Layer 12 of a small transformer language model trained on English Wikipedia (16 layers, counted from 0, width 128).
A neuron adds its activation times its output weights to the MLP's output. To switch it off is to set its activation to zero at one token and run the rest of the model.

Output weights of the MLP neurons that the questions are about. A number n stands for (n - 500) times 0.001.
n54: 548 603 442 449 536 353 657 492 678 573 355 458 437 369 574 525 577 491 449 649 618 568 509 550 489 315 551 594 566 409 457 550 463 483 473 601 568 585 519 462 398 419 585 462 970 435 497 589 438 612 341 520 445 581 389 439 586 418 479 394 511 391 610 610 574 500 494 469 352 593 466 497 532 588 638 623 525 545 438 444 667 496 466 309 513 585 426 640 477 570 603 349 470 596 392 533 553 424 614 495 542 369 554 509 492 456 476 374 623 253 610 367 364 356 491 429 311 702 445 521 586 328 588 595 453 628 544 356
n76: 574 481 291 563 633 581 689 438 444 551 517 600 515 493 602 509 430 402 363 494 650 535 522 691 458 392 533 462 576 629 509 467 398 608 648 409 419 494 497 683 433 530 537 337 8 483 503 589 481 574 516 455 314 429 529 352 393 590 467 470 382 590 311 626 427 479 468 539 624 303 575 584 427 568 421 618 462 641 527 497 543 556 579 402 426 593 489 469 549 530 460 787 506 721 419 685 537 435 458 472 481 375 582 395 482 525 376 494 659 478 410 374 417 405 690 387 609 346 673 532 563 481 451 540 444 305 254 421
n107: 680 440 511 388 509 563 554 718 569 651 686 409 661 573 551 316 561 590 396 420 465 482 616 401 710 323 519 540 426 459 413 646 522 448 645 452 516 427 349 438 457 625 461 494 79 366 520 488 480 366 664 390 462 182 452 477 530 615 549 385 417 571 509 520 764 466 454 453 548 686 398 422 548 527 682 433 559 627 358 375 473 536 407 417 474 635 550 343 463 445 551 494 337 365 582 622 525 612 544 573 590 547 414 497 546 363 480 426 713 390 344 525 474 523 474 633 580 361 594 688 417 577 472 500 586 722 599 491
n109: 414 528 500 706 294 562 578 556 546 663 432 559 386 428 399 362 580 585 431 565 579 512 568 503 450 384 411 578 500 380 466 503 505 460 724 500 531 474 517 475 472 549 630 364 57 404 552 472 584 536 379 433 440 502 502 551 424 544 450 600 502 510 539 467 445 459 439 363 549 342 414 548 427 488 455 340 338 518 557 468 404 594 594 440 524 572 422 594 495 471 530 617 609 577 326 420 479 613 417 510 377 442 579 665 475 307 538 393 425 407 520 472 416 552 438 570 466 497 495 519 590 474 427 547 441 369 747 556
n122: 625 643 493 500 329 592 489 471 632 588 571 342 319 388 605 568 443 490 373 521 477 566 490 513 490 618 311 724 490 533 260 554 621 581 482 483 404 437 349 681 414 419 367 490 600 373 472 458 524 468 497 458 597 394 597 460 610 617 581 447 500 583 444 390 188 484 343 582 497 746 637 432 345 376 620 661 676 391 651 283 541 488 437 323 508 454 457 663 571 464 509 427 387 327 667 421 515 416 528 698 642 363 546 479 516 208 580 403 519 323 471 556 427 563 524 594 407 652 625 542 583 548 398 720 442 528 512 478
n143: 546 550 461 588 410 509 672 313 557 560 340 563 606 360 645 483 427 409 446 476 400 414 515 531 529 492 541 452 570 699 538 361 560 316 340 491 396 593 621 454 466 457 426 397 696 548 333 642 573 608 393 474 535 623 577 460 636 454 463 477 476 492 465 596 759 577 430 422 451 592 521 464 709 590 459 730 616 417 439 579 547 507 520 518 622 426 484 467 352 564 597 542 610 310 518 503 594 400 359 620 485 535 416 457 472 488 527 479 697 491 444 503 500 415 476 389 544 512 260 792 391 518 453 421 617 494 378 669
n185: 356 547 618 510 581 369 448 289 650 390 496 761 609 408 625 442 674 686 593 602 525 629 442 497 559 526 493 392 766 424 402 515 528 461 530 588 347 399 427 437 423 425 594 741 759 433 289 384 584 476 591 538 573 356 563 404 540 539 500 458 774 110 479 290 409 630 399 314 455 373 497 521 487 569 451 169 444 694 365 578 457 591 476 598 524 419 484 496 631 471 381 589 344 250 307 380 408 534 471 519 322 449 434 551 419 450 460 577 487 340 705 590 545 467 658 537 552 515 560 647 584 594 453 539 457 547 537 660
n186: 295 438 554 596 535 494 478 477 485 609 621 368 449 484 426 360 643 475 694 398 584 407 602 491 458 503 503 460 596 633 521 494 456 543 582 344 402 589 551 536 517 494 362 488 742 666 416 427 596 369 375 585 396 520 545 538 578 442 451 380 610 570 282 568 488 509 615 518 568 529 678 622 331 559 572 453 664 740 565 522 441 596 503 288 455 718 342 567 511 652 509 484 290 610 304 546 550 596 613 333 329 514 470 622 503 534 585 516 503 506 491 506 453 487 635 447 392 553 731 446 528 505 623 485 580 652 411 383
n188: 412 359 469 489 412 548 474 518 259 589 762 435 561 738 446 527 494 588 649 421 396 549 566 699 678 528 715 512 467 470 527 563 461 442 318 479 482 551 577 573 412 628 592 331 668 478 428 382 513 479 608 509 458 437 497 455 497 629 410 582 341 421 282 462 376 619 550 560 482 476 353 447 614 472 567 379 508 569 518 607 426 489 612 772 328 494 531 491 438 696 451 613 293 546 615 474 447 467 452 428 380 456 518 738 269 488 611 605 488 308 503 578 464 551 491 562 664 462 439 583 428 449 427 436 512 437 453 489
n207: 462 562 546 450 485 407 470 479 503 460 528 507 339 565 394 604 353 546 546 578 690 357 562 451 388 382 519 630 425 512 642 449 556 694 639 342 366 705 553 231 615 783 243 344 493 603 523 500 441 356 336 361 486 435 387 353 419 497 591 557 370 465 317 575 694 568 349 593 522 546 506 449 816 503 553 540 383 518 323 418 624 392 575 441 296 440 395 490 464 520 485 534 488 582 429 527 700 512 388 486 621 414 440 477 549 468 470 628 607 523 584 469 526 398 619 589 456 458 611 431 337 565 452 528 432 601 410 479
n214: 497 701 717 338 488 466 594 331 455 677 624 532 360 434 541 420 479 566 460 441 376 608 720 494 761 530 491 476 595 415 405 558 494 282 470 500 538 396 674 469 351 565 324 622 507 339 569 522 523 540 414 450 590 429 413 494 398 515 448 440 541 521 503 274 427 584 494 503 393 550 234 471 420 453 345 553 478 701 566 665 387 613 459 507 592 369 266 681 500 523 521 581 452 586 591 403 508 481 547 619 684 651 440 328 433 435 457 626 416 345 473 472 570 391 747 567 443 631 478 377 484 542 476 446 422 480 534 403
n217: 506 503 387 546 531 268 411 406 500 665 446 299 636 472 532 311 420 520 557 564 484 408 360 447 449 285 526 438 490 551 516 581 513 330 415 497 391 462 564 360 478 528 455 497 433 521 500 403 611 717 530 655 450 527 613 669 450 577 532 400 304 623 519 533 474 437 509 532 580 579 741 638 622 732 558 378 454 409 468 584 479 377 497 453 560 705 491 711 327 409 460 330 344 741 322 549 492 494 534 730 413 444 561 649 665 566 544 682 567 396 679 624 668 524 692 534 574 493 395 561 386 465 519 506 487 410 400 569
n232: 361 452 573 648 248 585 456 440 310 573 639 426 542 661 506 353 491 414 285 460 613 688 380 400 294 608 532 412 544 482 553 468 491 626 525 595 597 456 464 347 640 503 513 530 411 672 439 592 549 465 386 584 438 383 553 438 420 317 559 337 508 522 550 601 547 686 591 413 529 366 424 355 593 649 562 500 568 557 456 497 453 507 494 543 702 566 448 385 482 484 646 634 506 471 497 446 474 436 596 646 592 641 648 559 389 455 494 429 537 703 579 447 508 500 424 471 748 638 464 475 546 405 489 447 527 515 570 577
n265: 422 473 376 483 699 424 419 434 437 298 349 410 509 470 394 602 362 790 416 519 469 442 424 509 537 543 748 703 454 497 512 500 639 516 713 574 348 409 375 293 559 482 473 488 167 447 398 307 440 470 567 419 492 532 454 680 351 410 389 534 681 639 434 509 601 449 518 618 649 295 466 572 396 374 384 593 608 535 436 366 385 440 528 599 653 617 562 434 546 411 398 589 370 397 603 436 484 476 391 601 478 553 485 346 541 650 362 503 468 475 471 548 486 545 340 389 610 398 453 523 554 519 494 688 509 516 416 577
n273: 432 349 510 610 299 578 466 446 533 675 454 900 620 519 543 443 592 506 606 461 424 544 458 514 572 522 675 472 488 604 474 579 776 645 623 570 471 618 591 542 410 377 632 382 635 442 570 506 461 602 555 672 606 650 517 599 691 532 329 541 478 416 560 392 451 451 511 555 532 428 641 515 361 484 494 463 497 256 552 516 569 399 413 506 470 556 562 467 612 402 461 479 497 576 467 528 559 503 356 551 497 508 669 381 489 580 451 363 392 448 408 509 596 573 539 575 415 461 615 393 579 583 469 532 518 663 569 701
n277: 485 424 544 448 636 490 428 532 450 375 460 478 530 400 309 519 603 473 506 723 562 475 517 185 383 638 318 378 741 536 569 496 442 434 266 268 403 636 503 524 594 299 384 361 568 408 419 608 514 468 439 529 434 537 414 512 591 464 459 598 440 549 571 530 607 462 327 429 623 413 479 450 738 604 500 723 514 415 423 530 405 649 464 469 610 573 358 470 468 438 302 717 503 422 627 317 317 621 466 458 470 494 412 630 446 380 640 592 537 425 728 548 455 299 413 497 689 392 467 503 330 518 494 592 460 602 469 348

Each question names a token from some text and the token that comes next. It shows the activations a of the neurons there, in the order above. A number n stands for (n - 500) times 0.0098.

Then comes g, the gradient of the next token's log-probability with respect to the MLP's output, scaled to length 1. A neuron's effect is roughly proportional to its activation times (output weights . g). A number n stands for (n - 500) times 0.0008.

" sett", then "le"
a: 478 450 685 482 528 501 541 495 499 452 507 491 484 493 485 513
g: 534 345 332 414 610 448 682 647 405 371 643 540 638 507 497 480 579 352 600 508 672 770 452 381 604 509 761 720 326 412 668 414 527 321 600 624 494 474 533 474 599 749 565 566 561 613 421 475 407 357 470 462 612 470 404 268 625 541 280 472 739 440 566 423 515 365 693 509 429 658 489 500 348 473 556 589 493 615 415 598 540 495 512 329 295 493 556 353 441 450 387 421 465 635 361 386 498 359 614 536 388 415 579 323 423 621 593 620 344 570 464 617 548 640 454 480 577 332 495 445 594 562 487 475 549 497 433 602
Which neuron, switched off, raises the next token's probability most? n122

"y", then " with"
a: 540 506 498 478 448 498 541 502 472 491 489 501 502 492 495 637
g: 533 599 397 311 442 509 295 518 609 403 376 703 552 544 350 327 498 486 513 516 684 437 459 446 577 523 295 477 634 500 655 579 515 537 563 502 635 550 397 497 544 567 687 388 519 353 264 674 602 714 309 619 483 602 316 694 763 608 475 507 465 519 445 403 536 668 569 573 270 434 573 358 477 516 515 518 596 429 565 486 418 551 420 735 574 497 724 644 420 550 481 529 278 510 551 339 390 384 383 498 441 325 516 391 523 320 451 479 378 544 483 651 466 516 588 545 365 448 635 617 469 419 606 508 654 540 407 284
Switching off which neuron hurts the next token most? n277

"ised", then " as"
a: 517 571 571 483 501 508 539 491 459 502 494 502 499 518 513 502
g: 515 602 295 587 417 578 414 265 485 467 648 393 715 548 488 388 479 360 686 499 317 367 404 521 452 389 334 534 462 428 537 419 588 373 529 390 533 266 526 500 451 625 613 355 395 686 396 664 531 493 471 437 319 524 497 531 322 810 700 516 540 556 422 443 576 464 672 421 515 417 402 544 542 169 457 495 633 502 298 490 505 505 353 492 449 545 439 547 496 579 574 651 293 745 398 673 500 520 415 591 428 563 486 497 596 494 407 574 464 515 555 532 343 610 397 393 552 500 571 302 607 487 705 570 575 317 469 565
Switching off which neuron hurts the next token most? n76

"lement", then " across"
a: 485 421 526 604 493 506 455 504 440 521 534 508 489 497 537 509
g: 340 627 537 341 481 586 530 711 325 674 375 605 505 512 594 566 633 578 396 571 656 358 610 469 622 353 386 300 662 501 524 623 447 575 532 571 372 420 437 618 498 570 495 608 589 422 392 540 684 542 413 359 622 503 508 409 784 542 295 502 582 408 620 622 549 538 386 448 429 697 658 746 550 532 647 457 344 267 588 360 486 556 381 654 570 505 559 493 707 528 290 526 539 490 452 420 439 454 552 506 426 544 810 548 440 315 430 492 484 527 520 424 578 287 583 390 338 443 557 523 499 494 516 492 693 500 373 577
Which neuron, switched off, raises the next token's probability most? n185

"iet", then "ila"
a: 501 500 494 488 489 505 507 506 508 528 629 492 431 500 531 495
g: 422 502 459 448 550 433 535 400 387 642 462 265 578 466 518 364 625 405 652 519 402 635 661 482 548 634 391 357 481 627 524 664 420 355 654 393 335 353 600 545 476 405 353 645 362 606 445 493 686 522 551 380 268 465 444 676 729 596 400 445 282 650 569 532 508 417 395 632 453 266 495 583 449 403 599 411 485 561 542 618 567 593 421 643 574 366 589 543 375 643 234 576 597 594 568 493 464 651 571 547 383 487 632 601 494 471 409 401 408 438 482 581 671 517 489 426 577 457 589 328 286 384 426 745 383 503 458 671
Switching off which neuron hurts the next token most? n214

" H", then "uman"
a: 528 514 558 506 495 491 509 533 501 499 491 479 472 507 719 533
g: 560 500 511 529 325 528 461 487 633 505 465 522 490 510 512 317 704 641 546 518 343 441 418 485 586 600 445 459 419 586 459 584 572 368 499 451 155 345 562 440 414 422 397 261 577 606 627 344 695 290 419 766 466 396 262 574 470 419 533 513 627 453 554 483 529 618 367 360 468 451 533 439 713 278 555 621 588 470 436 378 449 548 337 446 414 481 378 415 443 534 417 399 581 516 528 803 538 374 394 572 471 614 584 298 577 233 449 316 499 487 572 479 562 297 426 572 492 655 420 462 519 582 506 432 421 332 522 624
Switching off which neuron hurts the next token most? n273

"ition", then " of"
a: 500 466 518 499 514 499 467 469 499 496 646 497 482 521 520 503
g: 598 540 670 554 280 345 510 608 575 553 434 469 633 643 336 457 556 463 550 483 337 463 392 444 563 458 561 552 604 475 471 654 484 523 647 468 407 552 668 415 452 598 381 570 464 567 346 359 534 479 491 616 486 634 501 492 434 485 360 425 621 437 452 498 355 563 392 584 366 675 689 377 474 471 468 430 546 673 668 491 589 469 336 415 154 442 408 479 408 492 440 619 433 525 600 492 415 492 420 724 727 694 592 504 528 491 527 560 440 453 562 875 262 536 556 323 534 384 431 574 391 314 640 316 336 634 469 381
Switching off which neuron hurts the next token most? n214

" sy", then "nd"
a: 507 505 703 507 528 493 440 507 497 519 471 493 508 509 500 489
g: 535 248 511 237 589 615 507 470 636 447 391 374 465 599 371 439 573 609 388 528 447 387 388 552 614 420 487 464 610 608 459 364 621 406 262 676 491 548 542 304 536 362 470 237 503 646 468 492 514 379 650 476 511 507 553 443 445 442 516 519 581 629 607 503 460 483 818 355 691 482 557 499 527 379 543 605 626 461 395 558 532 631 518 352 612 286 332 647 736 235 255 569 480 609 618 439 490 515 552 585 555 355 484 558 526 388 686 507 362 587 292 532 696 530 527 518 512 620 574 388 479 581 561 515 468 592 573 508
Switching off which neuron hurts the next token most? n185

" '", then "O"
a: 466 511 479 498 539 513 493 500 501 602 477 521 620 509 474 458
g: 509 530 446 572 526 371 600 427 603 388 478 570 464 366 634 670 469 581 409 387 482 479 478 434 578 616 525 622 554 593 552 586 471 371 699 392 444 575 505 599 373 557 750 574 457 350 421 490 532 478 539 388 511 391 394 459 572 325 548 834 409 519 503 291 640 549 436 661 417 486 242 421 324 420 534 591 519 415 290 616 429 499 399 533 554 400 568 552 390 389 438 925 532 430 428 603 439 429 532 357 532 534 279 466 152 521 489 511 473 623 406 531 408 483 512 402 467 341 470 473 359 572 548 371 322 572 523 365
Which neuron, switched off, raises the next token's probability most? n232

" mon", then "ey"
a: 480 516 496 523 506 498 473 487 423 576 497 493 533 507 521 502
g: 512 599 612 671 459 406 403 611 537 316 587 482 388 415 664 592 463 375 571 500 472 666 238 470 455 566 588 597 646 538 459 248 608 458 477 407 435 442 698 503 803 609 540 415 575 477 426 667 422 453 377 449 558 422 769 576 462 501 587 448 560 539 452 404 484 619 254 382 282 523 449 564 598 649 242 430 678 546 711 523 565 560 727 434 429 424 541 454 612 500 553 607 428 680 617 452 547 614 527 541 453 526 591 645 439 582 483 333 396 567 553 380 597 480 659 655 374 469 514 577 492 744 513 612 561 542 565 374
Switching off which neuron hurts the next token most? n207

"itch", then " M"
a: 499 488 449 502 456 437 514 342 516 501 504 476 501 510 514 520
g: 505 379 624 410 490 487 517 658 508 429 450 516 468 507 358 376 456 270 448 538 363 368 535 641 383 557 550 532 413 533 452 631 319 469 574 524 413 405 612 184 385 545 647 527 493 321 413 490 456 736 456 482 466 367 373 613 367 423 563 646 609 626 436 487 381 487 590 491 515 495 460 507 530 449 409 656 521 604 466 715 595 394 491 430 481 663 699 386 568 494 726 570 407 558 525 635 484 502 409 549 719 555 515 326 446 614 596 307 538 458 634 529 642 664 398 570 527 709 453 406 536 468 538 170 359 221 685 515
Which two neurons, each switched off alone, lower its probability most, in order? n186, n122

"5", then ","
a: 441 487 524 518 509 506 510 502 506 519 605 494 501 527 501 501
g: 813 240 468 431 493 503 350 518 699 420 613 539 432 660 606 475 348 410 591 249 597 625 528 405 633 460 416 412 582 583 584 779 404 746 643 454 316 508 352 530 552 624 647 711 527 429 508 396 368 489 474 605 602 429 415 605 524 671 548 613 271 309 530 466 500 443 515 449 553 288 600 407 509 436 338 499 626 435 449 499 587 463 567 269 482 403 530 598 566 586 421 454 453 437 471 468 393 452 710 560 436 514 413 542 441 539 491 385 445 569 499 316 578 415 422 336 598 564 354 531 601 409 432 452 271 447 577 451
Which neuron, switched off, raises the next token's probability most? n214

"fer", then " from"
a: 501 724 508 509 502 332 521 490 507 498 522 699 493 500 443 501
g: 461 723 524 689 545 689 661 419 560 623 555 597 577 603 388 424 604 392 548 365 315 365 519 545 574 330 515 598 545 648 515 500 464 379 592 672 573 517 488 387 460 529 550 566 551 447 558 418 601 358 511 748 477 661 616 498 513 654 351 525 466 605 451 637 502 646 485 468 542 515 730 575 504 601 582 552 327 310 314 496 520 549 392 569 441 514 458 451 428 561 417 463 325 603 306 536 560 787 576 384 248 622 530 463 544 500 642 398 430 633 720 427 773 411 482 412 573 442 695 577 623 527 564 579 697 578 488 665
Switching off which neuron hurts the next token most? n217

" up", then "d"
a: 468 500 501 506 586 469 505 479 514 504 500 484 461 486 495 469
g: 591 800 717 375 732 541 456 701 636 418 560 460 435 436 229 722 524 575 563 461 589 396 515 505 767 430 327 408 506 556 487 425 468 706 558 802 592 208 693 427 509 496 471 450 494 550 590 412 521 406 516 378 620 619 574 418 530 396 436 392 473 569 509 603 481 357 455 474 519 529 395 447 437 639 553 546 473 408 530 488 452 408 535 607 482 352 545 635 364 382 367 506 231 350 684 542 626 488 618 391 626 511 459 570 512 394 632 430 617 484 426 591 517 540 575 436 702 499 337 436 424 613 451 607 577 387 472 484
Switching off which neuron hurts the next token most? n122

" C", then "ause"
a: 495 477 494 499 505 499 501 488 493 497 506 540 456 493 581 499
g: 616 258 566 707 526 393 657 230 676 574 548 580 589 387 646 300 533 539 562 508 426 465 571 460 467 511 454 370 410 420 487 526 516 400 567 282 464 301 494 485 561 474 447 641 459 472 503 590 448 606 557 352 596 470 532 531 435 358 490 336 373 461 462 146 569 487 406 551 306 570 547 631 392 554 662 480 502 547 479 352 430 451 448 401 509 426 389 346 629 520 457 543 648 617 601 407 479 313 578 519 234 543 573 441 570 562 470 626 618 510 682 568 524 451 381 795 533 427 332 443 358 791 551 544 521 452 494 333
Switching off which neuron hurts the next token most? n217

" January", then "."
a: 527 492 548 497 501 516 574 496 497 501 507 507 613 531 518 514
g: 94 371 427 587 540 662 556 312 254 550 396 499 416 442 493 352 678 544 637 652 544 476 510 422 399 664 463 523 409 438 469 383 641 482 443 418 563 276 543 506 756 369 540 401 477 525 563 527 517 390 350 359 614 500 554 403 469 497 588 371 534 566 716 555 509 521 498 440 519 423 610 570 517 642 450 459 379 313 402 642 454 706 600 627 481 476 566 385 478 426 566 267 750 505 499 538 663 490 492 620 577 392 545 601 616 508 222 464 604 524 568 491 395 556 507 654 497 323 320 556 674 612 545 547 564 540 385 492
Which neuron, switched off, raises the next token's probability most? n107

"ating", then " the"
a: 406 516 500 560 518 496 521 500 532 486 499 565 524 493 491 466
g: 576 531 340 765 454 413 535 468 442 630 590 529 665 722 312 403 624 498 473 484 647 558 641 659 510 369 501 631 546 348 464 578 469 481 461 416 453 490 266 499 480 705 528 312 528 531 591 637 531 523 721 561 417 450 441 503 440 469 582 595 623 428 357 546 477 361 547 662 526 472 874 390 537 746 542 465 492 441 638 592 537 344 447 610 176 472 519 472 333 664 623 380 485 586 231 574 507 532 359 549 549 481 448 577 586 353 573 426 610 570 483 515 529 373 430 429 497 446 510 431 363 486 701 469 491 677 573 497
Switching off which neuron hurts the next token most? n217